Layer 13 of a small transformer language model trained on English Wikipedia (17 layers, counted from 0, width 128).
A neuron adds its activation times its output weights to the MLP's output. To switch it off is to set its activation to zero at one token and run the rest of the model.

Output weights of the MLP neurons that the questions are about. A number n stands for (n - 500) times 0.00055.
n0: 664 472 622 772 404 529 560 500 577 500 106 412 544 440 341 621 519 454 362 325 648 491 605 535 722 535 343 359 513 552 485 617 511 594 600 300 490 477 465 541 459 450 424 470 445 265 395 483 512 446 464 494 271 487 515 507 541 711 406 622 519 506 471 573 393 694 326 452 525 409 407 579 484 450 452 281 412 635 405 543 545 440 560 550 674 460 594 361 628 438 527 477 507 611 746 491 413 643 529 358 568 565 467 666 463 493 382 698 532 375 646 536 568 500 649 525 427 625 456 532 493 356 668 374 521 518 446 597
n34: 500 401 604 545 145 490 554 591 697 461 254 452 490 485 604 726 561 639 574 361 496 433 554 483 490 568 479 563 639 357 433 443 409 668 357 650 423 555 379 464 480 599 510 344 411 493 507 464 417 538 323 437 475 487 347 400 370 553 612 410 414 655 438 257 599 567 626 317 351 486 456 483 534 476 634 543 573 405 590 630 317 552 490 438 728 409 421 521 615 487 416 447 555 442 367 323 664 441 567 587 401 460 420 521 664 694 647 701 742 512 397 478 628 642 533 500 622 493 396 343 327 442 435 667 561 386 537 421
n74: 465 820 515 432 415 578 490 544 608 389 442 507 438 616 398 322 617 533 419 773 570 450 513 313 557 542 482 527 482 557 675 608 651 614 549 437 206 590 538 465 514 767 517 585 296 496 409 399 473 172 372 472 470 524 422 511 458 559 517 540 587 258 649 326 628 507 530 692 514 654 390 740 606 313 640 541 393 521 464 136 672 387 486 404 453 293 514 552 500 457 595 400 395 464 519 479 408 688 429 631 411 270 511 522 581 515 699 374 581 519 547 298 507 452 550 321 463 529 463 531 522 468 568 520 636 679 560 524
n182: 484 614 548 424 579 532 617 382 369 392 504 190 595 534 454 432 590 484 653 500 635 452 372 642 637 282 593 553 520 620 530 573 632 694 348 431 484 384 368 569 329 550 690 421 441 734 597 463 433 574 508 527 645 527 380 484 307 469 401 536 412 397 446 573 449 618 414 839 613 587 626 588 383 544 353 804 340 543 524 512 617 633 442 610 318 669 496 269 379 558 484 361 344 424 475 439 978 387 489 460 539 320 350 244 373 386 523 339 575 779 425 478 370 636 736 384 600 700 616 461 533 647 408 507 684 467 279 311
n271: 424 493 305 606 393 514 503 701 609 467 605 690 577 451 452 510 407 611 510 578 330 627 700 581 406 367 310 640 333 550 543 411 445 269 659 462 370 723 504 770 600 341 625 506 389 272 521 354 313 624 444 554 516 595 500 532 589 500 368 553 476 503 494 490 396 410 404 719 423 647 296 550 552 539 524 434 490 434 351 511 581 407 476 416 339 394 556 438 690 465 493 608 621 394 728 315 375 333 447 393 451 648 350 369 589 399 513 473 452 553 468 607 388 515 612 520 336 684 625 616 666 394 375 662 685 617 473 661
n291: 482 747 493 608 514 447 421 482 564 688 561 267 527 639 416 371 563 493 560 464 596 576 615 462 348 481 709 515 326 611 580 493 484 481 371 517 559 349 485 390 531 718 480 552 390 529 486 500 563 760 482 448 755 257 669 532 436 559 600 276 431 546 564 319 199 419 466 486 470 496 647 420 360 799 476 628 380 394 724 357 454 762 643 349 453 625 322 478 458 582 638 375 507 522 335 521 401 432 465 616 535 575 489 693 654 507 445 442 623 529 332 437 441 478 363 682 700 540 567 427 394 425 387 289 481 447 448 394
n294: 482 435 377 428 612 433 526 273 705 510 466 375 585 728 416 313 602 660 661 312 401 477 503 400 521 349 551 364 529 414 363 583 504 561 528 330 324 493 894 356 675 334 574 581 450 318 458 567 533 649 525 576 438 472 581 711 371 503 527 504 566 358 571 611 528 313 594 441 382 650 496 707 307 409 549 309 339 620 460 375 612 256 806 421 534 581 610 593 672 614 471 482 623 453 534 439 471 463 481 500 620 425 485 489 403 632 589 355 571 475 375 589 542 478 618 416 366 752 422 462 592 554 556 664 526 559 357 565
n320: 564 434 624 146 347 605 513 556 539 442 467 466 454 322 624 636 540 479 487 604 335 319 107 483 514 515 437 551 601 467 462 510 413 413 338 560 416 342 591 563 380 404 410 631 551 644 537 461 577 421 310 625 628 424 565 401 426 454 464 576 166 472 592 577 598 310 632 550 361 408 428 660 386 486 650 417 536 568 379 616 491 465 413 533 497 477 544 504 429 416 587 542 375 459 572 507 507 624 460 417 714 334 497 728 590 461 686 474 587 527 623 658 506 511 544 523 618 531 546 513 567 538 335 509 784 715 607 533
n344: 757 410 564 607 513 401 374 309 528 453 382 363 379 633 523 554 654 419 603 493 490 481 460 532 296 323 459 400 767 414 547 653 500 525 515 542 360 366 454 391 357 542 822 618 413 567 376 535 540 562 543 705 543 600 478 293 434 526 407 624 339 500 551 584 460 524 594 406 453 433 761 344 588 439 448 500 513 592 433 411 432 666 412 516 628 588 649 361 595 600 401 644 348 436 542 503 459 548 422 284 788 328 480 472 390 469 519 588 515 556 254 608 570 507 532 535 559 433 580 604 572 427 521 432 482 414 380 446
n388: 388 348 458 452 336 216 411 655 682 474 463 459 477 601 561 466 422 511 717 395 617 404 608 710 537 298 641 540 503 457 409 403 669 438 777 413 624 451 585 318 483 473 513 440 455 593 642 324 510 485 404 663 607 467 578 535 484 610 457 410 510 414 522 513 603 550 675 507 562 383 602 462 341 504 571 178 430 646 430 606 414 486 517 540 351 654 813 471 480 478 511 525 437 393 478 395 461 507 457 731 418 355 321 382 542 482 605 392 459 546 562 382 415 604 305 546 655 656 536 584 429 590 402 713 467 516 315 694
n389: 487 513 410 558 578 774 642 517 410 452 682 462 621 349 457 423 386 375 494 552 532 519 547 566 460 601 462 681 358 433 583 550 189 511 346 695 514 418 515 402 460 474 343 646 595 650 593 418 398 485 405 415 422 477 371 514 687 625 533 503 520 500 420 384 615 377 391 586 503 439 363 566 487 528 264 539 621 402 572 549 547 458 503 588 522 452 466 514 752 488 729 370 662 620 461 318 330 289 491 455 378 428 490 429 430 542 399 329 679 612 486 424 422 550 489 535 516 562 656 288 304 787 428 478 683 673 653 464
n396: 313 650 641 610 453 510 558 514 478 544 489 517 633 327 516 512 549 700 322 315 521 478 457 503 470 485 493 610 453 432 587 552 555 380 406 561 476 657 564 353 546 600 444 473 580 576 640 569 410 518 629 334 533 419 560 470 386 262 261 399 548 475 677 419 391 425 450 529 629 440 620 513 461 517 529 451 765 352 493 497 485 459 451 535 478 283 411 472 117 342 466 674 571 583 374 475 619 358 396 709 609 493 588 566 628 490 456 594 677 565 447 528 524 579 514 494 444 848 472 600 449 600 388 479 315 451 568 602
n406: 673 470 341 528 623 535 565 385 586 510 451 612 477 636 186 639 500 578 362 603 338 623 503 436 707 531 360 619 323 556 497 517 523 489 397 327 274 532 478 339 442 632 612 335 585 318 271 427 373 550 608 456 577 374 467 591 453 463 540 415 493 536 550 840 663 622 671 412 424 629 504 482 682 432 483 302 450 431 468 374 452 560 531 386 572 480 343 682 431 586 539 514 585 360 489 483 489 580 716 450 462 338 603 416 428 532 259 616 573 512 605 536 404 493 507 675 317 743 420 520 468 475 698 494 342 639 572 453
n426: 553 452 558 787 517 688 493 210 396 655 458 367 291 581 399 487 673 478 634 536 408 570 513 469 564 378 419 245 402 611 631 531 782 424 528 323 687 482 668 610 657 562 372 503 463 482 472 507 517 508 564 417 464 507 497 547 336 458 706 417 503 398 474 584 305 393 399 643 578 571 549 515 521 398 556 451 541 514 749 650 609 263 479 620 500 561 336 296 426 533 646 621 670 626 654 630 212 544 644 500 496 443 332 530 396 474 401 558 422 548 593 371 575 314 256 513 430 377 418 625 419 590 662 348 609 434 427 579
n439: 304 377 545 600 333 467 415 428 587 621 602 456 454 568 407 553 696 511 707 332 515 592 537 645 453 474 447 692 530 559 552 654 422 680 217 543 579 626 767 465 374 546 507 543 548 463 572 527 507 346 540 299 382 247 416 526 477 585 468 556 440 548 212 779 420 485 586 604 448 438 477 466 385 575 625 461 574 351 696 262 493 448 471 521 410 632 138 626 406 560 504 587 533 618 246 644 530 514 352 452 624 512 211 473 576 598 686 434 669 536 566 531 480 477 234 583 500 607 435 600 375 415 512 497 272 449 568 700
n501: 536 735 364 524 376 310 457 421 547 585 307 473 398 554 516 379 517 418 585 605 524 590 451 364 563 536 531 403 510 405 494 718 697 525 530 542 562 362 468 474 556 500 572 387 428 369 451 497 344 448 730 352 592 581 560 493 467 477 539 656 526 401 533 471 633 390 553 741 592 480 504 466 474 380 500 324 735 646 571 741 469 408 366 356 494 513 537 653 576 607 544 438 334 618 549 526 521 602 557 480 453 299 387 723 626 462 289 652 530 682 533 435 476 441 311 358 610 483 248 549 521 299 620 673 324 571 389 474

Each question names a token from some text and the token that comes next. It shows the activations a of the neurons there, in the order above. A number n stands for (n - 500) times 0.0053.

Then comes g, the gradient of the next token's log-probability with respect to the MLP's output, scaled to length 1. A neuron's effect is roughly proportional to its activation times (output weights . g). A number n stands for (n - 500) times 0.00075.

" served", then " for"
a: 589 523 496 673 507 509 499 480 485 468 468 839 475 484 472 494
g: 600 399 531 446 563 494 506 354 668 745 599 307 604 501 631 379 332 576 506 539 498 510 493 673 517 305 847 503 225 349 574 397 643 657 492 574 446 575 692 556 543 447 447 455 540 613 500 479 623 403 233 579 235 330 700 476 179 589 522 549 271 366 593 463 456 322 538 478 514 342 578 452 487 489 562 498 714 338 524 563 509 616 505 493 630 509 347 457 409 586 710 517 588 447 484 402 717 434 396 449 321 599 649 653 460 552 487 428 452 417 496 481 440 672 389 600 508 534 363 473 583 505 460 265 455 447 665 650
Switching off which neuron hurts the next token most? n396

":", then " the"
a: 542 498 474 559 469 468 470 675 488 468 473 468 469 479 476 493
g: 380 700 615 494 410 492 484 695 741 530 436 630 615 615 385 488 475 571 254 485 538 551 473 392 370 517 382 653 744 449 478 520 525 403 563 744 738 556 637 349 484 436 561 462 381 460 366 465 404 238 628 246 518 563 473 414 571 417 571 658 391 707 562 405 486 489 469 514 437 512 451 409 403 313 816 329 604 436 493 522 396 231 326 583 641 406 517 352 370 541 437 469 548 475 513 324 568 637 407 502 520 637 561 528 641 529 653 496 620 333 307 514 530 496 433 469 469 762 417 509 362 394 453 782 579 478 664 480
Which neuron, switched off, raises the next token's probability most? n182

"199", then "4"
a: 469 483 469 551 470 468 468 616 483 480 514 482 482 484 473 665
g: 613 550 442 539 509 475 543 614 378 619 511 398 270 522 636 518 423 360 537 578 572 398 583 519 523 327 813 662 361 450 618 493 460 530 513 869 599 562 572 305 523 459 687 374 593 260 546 406 271 511 444 356 481 614 523 485 197 376 566 265 298 401 360 603 507 569 345 441 517 630 487 522 628 308 327 490 840 530 434 481 397 524 439 546 630 525 600 615 529 524 680 532 428 401 470 278 551 466 312 520 501 552 511 617 435 506 627 623 647 346 629 440 458 501 494 537 349 535 578 335 518 382 617 584 551 509 730 506
Switching off which neuron hurts the next token most? n501

" st", then "ood"
a: 575 474 476 469 480 485 483 479 470 489 470 554 474 483 749 573
g: 535 392 687 588 425 254 650 432 430 526 408 249 420 470 613 577 479 395 939 412 483 407 610 474 389 466 641 724 645 597 441 373 441 516 598 244 379 333 640 528 458 320 560 676 448 482 396 495 371 623 500 429 518 715 477 486 609 395 670 400 462 471 615 415 683 495 189 439 446 527 508 291 436 632 540 449 376 429 506 344 551 535 693 564 449 397 631 520 572 626 562 737 383 462 445 447 483 516 470 515 635 458 593 379 487 678 437 652 661 574 498 480 589 325 497 598 423 328 321 515 397 684 529 446 490 471 512 688
Switching off which neuron hurts the next token most? n439

" him", then " as"
a: 580 500 477 727 480 472 483 495 480 508 820 792 489 468 513 469
g: 610 707 605 340 421 523 427 478 666 303 521 866 643 500 422 603 486 421 392 566 443 604 420 341 596 619 209 546 534 408 358 598 422 523 529 381 434 475 482 465 417 484 714 269 459 219 457 484 569 587 573 441 409 593 693 661 586 507 304 596 602 744 410 597 537 626 359 667 459 489 422 489 591 434 568 394 408 703 646 352 488 294 566 522 490 540 608 474 738 506 388 380 417 676 488 469 409 477 556 436 462 328 344 384 561 256 411 506 425 331 655 608 622 503 600 535 463 500 588 394 430 648 488 513 758 516 407 438
Switching off which neuron hurts the next token most? n0

" he", then " was"
a: 587 513 483 484 472 521 474 486 475 478 822 705 491 490 491 482
g: 656 379 621 621 520 329 610 571 473 407 581 444 514 504 571 327 407 636 400 346 639 641 461 546 406 272 631 375 514 611 267 615 422 462 451 634 581 388 459 555 556 537 538 611 566 438 629 749 499 426 563 179 474 466 638 461 763 447 544 521 467 722 480 466 534 517 353 362 558 393 517 541 599 393 451 605 618 719 684 465 375 560 649 630 293 293 409 546 316 350 445 275 797 551 520 409 695 368 557 516 414 548 525 373 474 335 491 434 466 206 442 354 510 436 550 620 556 541 532 402 654 606 521 382 676 565 521 419
Which two neurons, each switched off alone, lower its probability most, in order? n389, n396

"ians", then " and"
a: 475 480 473 806 505 491 469 486 478 494 510 487 543 492 473 489
g: 431 496 460 316 469 625 642 377 417 502 458 543 289 513 359 533 660 459 206 596 673 661 618 735 552 488 435 516 604 377 645 383 466 264 469 627 290 318 664 580 289 708 512 550 412 382 513 559 370 483 544 514 387 490 687 540 555 473 454 464 371 332 417 569 514 580 503 596 554 404 296 684 496 635 695 521 596 411 498 670 114 547 444 464 304 479 524 533 469 513 531 419 400 651 508 599 533 323 410 510 537 437 391 779 618 533 685 405 512 752 462 582 491 458 455 389 441 517 440 496 616 780 526 435 551 547 385 562
Switching off which neuron hurts the next token most? n182

" White", then " Can"
a: 480 644 476 485 470 501 497 475 469 492 491 470 483 633 574 497
g: 728 404 622 461 548 637 461 625 532 516 519 390 476 583 402 536 327 437 493 418 452 625 557 679 616 244 386 618 634 345 654 569 437 591 493 316 477 475 529 202 320 624 561 405 478 610 611 353 406 446 380 665 338 436 366 386 333 537 432 485 547 657 435 536 200 467 538 392 512 580 590 275 418 513 647 585 599 264 418 513 664 603 635 654 527 528 474 505 534 451 606 665 481 419 447 427 431 353 612 457 344 449 497 568 645 442 495 615 496 596 271 353 370 478 562 470 784 360 441 565 499 560 626 775 404 664 737 586
Which two neurons, each switched off alone, lower its probability most, in order? n34, n439

"-in", then "fl"
a: 622 473 486 468 476 554 490 472 468 609 529 481 471 485 468 505
g: 512 451 379 444 546 479 357 401 400 341 542 500 488 581 624 557 517 460 530 623 461 412 541 389 383 367 596 553 628 448 186 567 473 567 673 860 474 362 686 445 677 689 577 448 234 518 481 435 383 534 588 445 652 602 605 707 598 454 662 513 491 603 373 815 629 381 749 412 452 535 517 418 350 587 676 433 666 547 605 540 326 351 560 534 428 487 395 561 518 469 425 466 432 535 576 501 271 401 436 378 433 465 429 428 366 217 540 346 344 442 640 423 665 591 459 669 514 436 547 515 494 569 575 229 504 711 423 592
Switching off which neuron hurts the next token most? n388

" in", then " one"
a: 471 499 476 569 476 468 474 507 485 647 593 562 474 468 486 508
g: 311 478 605 673 752 356 540 608 550 513 537 480 478 454 442 246 546 333 707 479 543 523 415 447 486 488 663 505 273 450 224 387 609 671 491 714 536 549 576 351 513 427 465 667 453 630 590 312 607 554 530 619 329 495 519 517 372 626 454 662 504 367 417 640 363 750 615 539 618 572 461 361 466 640 517 594 585 778 434 409 540 556 602 323 368 452 540 438 496 440 738 735 571 317 331 371 535 565 404 484 595 386 417 410 458 605 505 312 540 208 555 490 552 425 671 510 493 411 413 345 611 519 268 506 505 597 381 547
Switching off which neuron hurts the next token most? n388

"p", then "'"
a: 489 493 477 472 610 492 469 485 489 655 660 490 469 548 497 486
g: 638 274 549 670 616 702 603 475 578 392 700 534 557 599 264 605 561 458 511 357 488 511 397 705 318 367 489 642 386 361 451 385 453 488 556 341 557 246 557 599 586 448 633 612 540 459 449 715 534 350 513 529 690 426 631 320 304 446 796 529 549 609 444 378 538 483 355 598 628 589 428 433 704 603 282 509 365 589 532 578 316 300 664 634 427 572 400 420 378 618 390 372 540 482 582 319 355 468 719 486 626 339 420 404 583 454 550 552 507 447 374 518 486 443 353 391 394 685 420 494 649 591 557 469 582 438 730 459
Which neuron, switched off, raises the next token's probability most? n388

" mon", then "ks"
a: 579 470 492 477 475 939 472 468 468 488 496 520 501 471 540 710
g: 519 484 595 423 580 266 340 496 467 468 589 373 235 430 514 636 518 519 429 482 529 763 530 660 437 421 515 605 363 568 563 207 383 568 385 692 576 516 458 521 628 566 492 580 402 462 497 751 369 495 474 723 346 447 521 506 368 554 742 386 356 606 384 688 411 372 611 410 620 470 606 477 571 694 413 407 423 441 431 574 305 557 510 593 813 551 316 448 523 334 713 630 494 601 423 544 573 447 656 382 411 355 539 428 450 438 581 531 481 700 528 641 284 706 543 524 448 663 504 528 561 322 345 596 414 404 249 515
Switching off which neuron hurts the next token most? n291

" Royal", then " College"
a: 470 473 469 494 573 468 470 488 476 469 494 475 798 478 470 497
g: 327 312 349 523 631 483 551 256 547 442 459 471 700 651 443 434 361 379 486 316 410 514 495 558 595 576 538 515 421 540 449 393 624 461 370 268 370 487 674 408 662 363 532 629 789 558 508 390 495 325 452 506 330 534 540 476 533 493 639 498 628 578 720 687 572 413 303 473 572 361 685 517 668 439 577 344 413 779 425 586 512 533 372 547 570 652 387 644 616 502 510 316 213 670 400 633 528 440 387 390 584 504 295 602 606 634 622 358 571 472 546 571 483 675 457 361 341 596 671 583 481 462 635 568 530 534 279 385
Switching off which neuron hurts the next token most? n406

" and", then " warn"
a: 469 477 490 471 519 475 468 489 475 470 471 628 478 481 469 530
g: 350 453 709 595 659 429 365 294 503 439 561 315 298 570 629 671 605 440 575 481 338 539 567 413 590 440 586 561 536 453 556 274 719 489 549 446 685 556 503 451 461 322 373 529 479 584 412 413 477 573 496 519 590 195 504 468 446 419 494 399 572 230 503 551 525 540 580 439 519 663 354 402 502 667 560 530 388 523 290 301 627 459 378 473 560 570 520 577 585 461 465 567 425 390 348 860 571 543 499 306 645 539 530 567 333 577 340 834 639 492 516 434 594 372 481 462 497 670 444 522 766 431 653 605 498 515 238 645
Switching off which neuron hurts the next token most? n389

" him", then " that"
a: 531 472 491 632 476 468 490 491 472 468 808 732 469 521 476 477
g: 292 547 249 631 577 462 251 551 600 629 467 572 462 363 529 489 493 569 616 547 617 541 459 453 477 535 619 591 384 548 399 576 310 408 461 525 500 492 472 376 679 586 544 457 412 510 567 396 659 516 677 553 435 324 540 399 440 475 679 452 663 394 563 343 431 660 519 92 361 459 487 488 555 312 470 456 416 578 676 642 395 409 418 539 595 460 536 557 555 507 650 379 463 673 778 338 383 430 261 620 476 489 427 445 843 678 568 350 428 432 487 261 565 387 623 395 465 516 494 640 509 437 551 800 626 534 461 663
Switching off which neuron hurts the next token most? n389

" '", then "un"
a: 580 515 489 469 603 525 517 468 468 471 482 584 477 470 827 615
g: 406 649 580 459 398 367 422 432 501 677 366 560 373 424 396 542 660 879 561 629 710 517 551 467 469 465 466 138 620 727 649 432 552 511 470 475 403 623 371 412 379 415 591 632 479 332 358 358 636 363 638 570 522 682 507 594 643 380 456 468 644 392 618 366 580 527 661 483 521 384 350 690 665 507 549 297 431 535 480 330 480 527 519 263 659 523 540 535 531 488 250 406 424 494 412 548 573 729 370 324 418 548 458 619 426 572 534 517 667 647 566 250 584 501 297 459 434 513 383 363 527 606 600 428 557 549 576 481
Which neuron, switched off, raises the next token's probability most? n271

"B", then "ing"
a: 595 468 978 511 472 485 471 476 495 470 483 494 468 476 691 483
g: 320 559 558 473 590 346 547 412 619 569 572 587 402 657 306 414 568 652 456 403 506 172 645 490 376 445 515 613 434 436 553 455 611 419 300 587 248 446 541 538 454 474 487 490 543 411 443 704 446 420 560 443 554 385 706 524 627 299 523 444 687 470 538 339 529 627 605 459 391 397 407 363 585 534 406 445 456 520 367 720 455 412 581 471 506 561 376 352 654 329 568 667 652 427 492 790 474 787 560 593 356 297 510 352 680 435 591 555 719 742 590 423 623 580 372 694 527 636 349 400 540 457 385 604 507 404 550 297
Switching off which neuron hurts the next token most? n74

" V", then "III"
a: 652 524 691 711 482 486 474 559 475 527 479 468 524 481 473 508
g: 552 383 611 544 461 486 492 446 417 645 615 564 596 447 653 512 359 230 402 347 451 539 531 677 311 498 379 487 475 575 490 522 533 583 631 583 720 420 461 632 480 629 627 561 439 703 343 585 559 638 442 602 414 543 397 448 451 399 716 619 559 296 540 704 553 460 498 579 483 555 374 327 396 539 382 677 439 777 354 385 590 658 539 461 190 659 319 636 563 432 450 417 601 394 549 459 605 609 492 399 523 619 538 348 738 552 368 550 368 263 561 401 363 516 688 347 626 648 236 666 442 424 434 414 462 412 393 344
Which neuron, switched off, raises the next token's probability most? n74

" one", then "."
a: 717 551 479 468 472 582 514 471 468 498 479 469 484 468 504 468
g: 497 293 485 584 560 609 705 679 372 802 480 616 470 586 561 545 256 290 799 394 455 396 508 683 492 504 460 319 535 366 583 463 790 386 507 352 647 326 430 649 705 326 451 577 499 507 470 502 497 497 610 654 609 412 356 629 403 471 511 430 497 601 642 521 469 543 511 549 367 548 429 495 666 561 663 650 329 503 457 566 479 430 456 459 578 705 565 393 507 498 149 349 647 586 384 636 554 480 615 377 437 385 541 318 413 569 468 460 458 686 458 347 517 496 485 608 617 516 572 272 390 282 605 486 445 431 387 392
Switching off which neuron hurts the next token most? n396

" a", then " series"
a: 510 468 637 500 528 470 470 472 469 479 547 475 470 521 589 486
g: 469 419 461 479 673 599 338 410 421 532 733 551 546 423 736 508 557 606 580 560 627 308 534 616 413 677 521 398 500 659 389 635 558 580 555 468 415 596 392 624 609 624 585 370 558 564 477 514 447 455 536 504 364 459 330 488 473 477 518 567 455 688 726 131 677 453 517 677 485 567 595 275 780 575 318 362 682 547 443 300 517 387 540 397 507 492 497 656 560 760 584 583 454 433 535 509 560 452 504 315 580 366 336 442 599 363 597 457 526 408 488 386 245 681 374 444 476 443 408 483 320 303 356 343 394 725 405 572
Switching off which neuron hurts the next token most? n74

" car", then "rying"
a: 470 471 499 468 495 471 485 468 468 468 475 478 472 630 472 652
g: 581 513 629 453 573 374 401 479 248 592 618 398 374 546 567 278 468 595 540 823 477 438 443 557 472 571 401 290 495 328 405 530 668 529 490 446 377 801 483 426 477 482 430 641 531 374 501 473 410 431 506 432 476 505 569 383 402 455 580 500 439 400 613 439 709 556 554 537 695 679 281 667 483 290 406 434 391 422 523 480 544 570 795 549 456 269 406 494 612 667 443 545 375 610 527 756 466 573 505 806 594 667 159 518 572 580 433 319 541 203 553 324 516 456 417 597 430 571 547 454 535 586 541 585 512 491 549 547
Switching off which neuron hurts the next token most? n426

" address", then "es"
a: 487 478 480 607 623 493 473 472 483 557 552 500 474 477 496 721
g: 455 746 542 188 508 584 247 544 503 528 525 593 412 461 657 583 623 608 474 494 521 716 537 455 751 662 448 321 478 555 490 577 474 465 573 393 715 507 400 425 750 491 490 457 515 413 509 369 342 384 468 636 417 679 384 459 428 643 624 542 602 718 429 702 505 242 586 665 661 717 516 626 544 550 588 273 469 490 562 497 510 436 400 440 599 621 451 722 520 345 529 536 525 461 245 551 592 427 438 341 553 487 619 257 322 513 333 423 621 551 403 536 323 467 341 361 312 431 389 548 361 525 453 665 464 481 416 473
Switching off which neuron hurts the next token most? n501

"er", then " Memorial"
a: 470 511 472 560 510 773 469 485 469 469 508 565 489 699 500 471
g: 488 455 456 476 24 544 421 305 404 543 722 532 440 499 325 668 404 561 604 305 510 467 461 644 727 377 587 533 573 342 367 604 571 434 557 442 527 499 430 516 386 528 515 499 607 341 510 392 654 599 452 340 641 700 656 382 470 441 631 501 465 635 538 541 525 488 581 570 624 434 469 510 628 567 427 473 405 779 638 484 555 445 344 769 527 400 339 736 389 497 438 425 458 550 476 389 381 403 620 494 561 579 419 361 715 607 410 360 519 363 409 328 297 344 587 318 607 660 482 507 480 591 603 561 467 765 618 480
Which neuron, switched off, raises the next token's probability most? n291

" succeeded", then " Sir"
a: 682 478 494 658 497 468 483 516 468 470 468 567 484 510 468 668
g: 351 487 250 576 436 543 368 292 380 618 224 442 510 437 538 403 405 358 597 565 564 457 463 391 535 553 553 636 720 468 547 360 303 402 549 572 546 550 407 629 424 452 659 668 474 536 630 516 546 575 539 573 550 353 488 632 514 757 407 553 496 555 211 482 729 680 519 414 634 446 294 477 570 655 393 419 690 245 715 579 372 431 650 408 398 392 475 543 482 459 599 429 407 596 379 402 610 325 558 496 487 510 527 518 385 415 439 689 499 694 409 580 344 710 530 359 565 330 574 353 428 686 753 493 591 464 534 686
Switching off which neuron hurts the next token most? n501

";", then " So"
a: 753 468 470 517 473 473 476 684 470 507 518 629 488 646 724 789
g: 505 411 360 629 398 500 642 479 528 557 422 452 456 595 450 472 477 584 694 452 544 393 417 305 319 478 500 519 491 350 611 496 425 666 357 273 378 576 313 572 678 573 451 485 606 584 443 372 341 570 214 546 258 532 519 372 421 699 522 493 464 521 330 568 548 700 710 555 394 315 284 540 563 503 454 751 479 459 431 750 478 810 416 588 758 530 351 828 559 688 448 541 500 564 400 699 418 413 519 537 445 298 318 466 622 577 387 616 435 586 525 489 351 508 613 534 523 368 464 555 528 659 546 409 491 587 461 548
Which neuron, switched off, raises the next token's probability most? n396

"o", then " up"
a: 470 606 470 516 472 708 469 478 476 496 472 472 468 503 473 488
g: 499 749 826 547 308 525 686 388 462 455 531 490 476 540 469 565 446 606 540 411 477 698 465 472 385 453 616 351 573 583 590 399 620 475 324 706 437 513 464 567 467 532 381 467 520 595 425 460 689 558 366 630 576 467 525 617 352 462 753 457 309 154 653 522 393 514 477 596 503 423 365 506 403 345 561 413 294 288 444 445 557 475 477 390 488 599 530 341 478 371 550 532 680 252 589 386 508 604 641 633 376 581 519 578 558 559 583 696 643 418 493 557 615 427 729 621 664 408 767 391 349 396 470 455 354 288 497 335
Switching off which neuron hurts the next token most? n291

"ian", then " Order"
a: 551 468 469 481 489 601 487 468 484 499 470 494 601 517 471 474
g: 587 519 396 332 542 505 199 444 522 629 473 608 404 496 452 454 476 436 358 528 579 480 440 506 611 612 390 742 306 527 526 593 362 358 518 355 407 380 436 544 314 489 365 506 528 491 548 615 550 696 424 327 610 618 469 407 526 327 421 672 481 468 368 369 794 446 408 562 496 549 631 458 509 436 425 599 543 654 681 442 593 577 643 384 545 588 667 638 548 665 595 708 589 854 439 385 610 475 239 431 612 405 537 310 440 531 333 348 525 239 525 553 525 761 357 406 476 624 375 511 464 595 484 367 627 510 713 422
Switching off which neuron hurts the next token most? n406

" ball", then "oon"
a: 483 528 469 469 491 547 557 480 510 542 564 486 474 498 596 480
g: 544 630 531 498 519 543 576 440 387 644 614 510 592 329 473 440 679 555 445 647 537 408 584 482 708 535 365 335 755 501 623 527 579 681 663 388 377 594 251 588 404 491 734 519 461 471 662 292 425 371 311 429 578 505 517 452 388 293 342 546 284 515 638 403 606 532 604 575 384 344 283 621 715 422 422 448 457 582 513 355 530 586 449 505 647 523 427 848 636 443 446 458 519 484 353 424 397 657 439 627 663 528 270 573 732 578 502 373 524 421 446 281 334 465 441 316 571 512 636 602 539 304 425 515 598 494 563 425
Which neuron, switched off, raises the next token's probability most? n74

"til", then "ity"
a: 606 476 478 499 524 490 478 468 469 518 502 479 482 829 471 483
g: 470 590 454 304 620 591 500 562 484 823 332 504 508 559 560 467 406 461 472 686 512 579 519 247 421 417 482 451 417 616 613 405 509 422 628 587 404 349 481 594 448 336 404 528 539 720 218 754 742 396 554 473 770 420 442 338 673 495 774 258 528 606 512 552 367 371 220 484 561 607 542 598 291 545 564 460 413 568 471 540 512 500 365 621 510 671 418 352 334 402 546 406 567 638 444 494 464 520 568 506 444 374 400 411 500 290 473 660 683 437 653 641 538 531 428 589 527 515 638 456 403 559 293 638 343 574 467 606
Switching off which neuron hurts the next token most? n426

".\n\n", then "On"
a: 789 477 479 485 475 497 475 513 496 502 514 584 484 756 756 849
g: 671 459 619 394 776 330 592 281 539 329 403 738 404 515 633 424 843 634 671 490 534 577 534 546 399 655 604 582 504 427 526 385 539 467 511 560 665 289 447 510 565 547 280 606 509 434 336 279 443 478 438 470 420 414 425 410 645 528 601 291 426 307 511 380 494 674 570 352 524 469 167 545 490 574 394 334 388 474 530 626 515 649 500 192 409 285 303 496 640 475 500 557 640 462 530 567 482 537 638 474 378 552 567 543 569 515 499 592 534 405 249 475 554 622 655 537 437 656 609 534 602 637 490 583 567 444 395 595
Which neuron, switched off, raises the next token's probability most? n439

" G", then "yn"
a: 472 474 589 470 472 468 488 480 473 468 483 468 469 472 750 474
g: 503 275 443 489 437 526 702 521 715 489 637 604 599 680 615 478 440 576 475 373 509 644 505 618 522 474 512 627 711 294 584 502 457 557 372 344 545 215 486 476 544 480 498 395 387 391 493 275 465 563 461 491 352 340 355 515 325 612 500 301 542 620 587 643 580 609 517 446 469 505 302 572 578 421 371 673 660 615 418 485 429 693 667 567 511 543 418 524 500 275 619 387 384 393 328 491 555 549 255 550 521 442 667 408 636 632 652 761 625 760 547 354 535 518 318 321 360 564 617 601 585 352 455 605 256 423 467 485
Switching off which neuron hurts the next token most? n439

"mon", then "st"
a: 473 470 485 490 504 469 472 499 471 468 530 468 471 836 492 472
g: 706 368 638 563 509 546 562 419 444 377 396 370 590 556 645 715 401 357 524 519 553 497 553 456 390 410 661 605 748 781 569 492 583 636 697 638 808 677 596 323 480 280 516 437 445 373 403 462 272 546 493 355 352 422 594 631 425 438 497 445 732 495 509 438 522 562 453 356 557 528 435 436 408 529 526 517 252 565 501 659 466 558 633 270 342 528 419 523 531 706 373 429 390 475 437 412 482 438 412 378 570 497 503 558 566 361 467 382 377 537 299 643 706 477 569 645 471 640 578 654 360 679 451 528 467 161 418 515
Which neuron, switched off, raises the next token's probability most? n426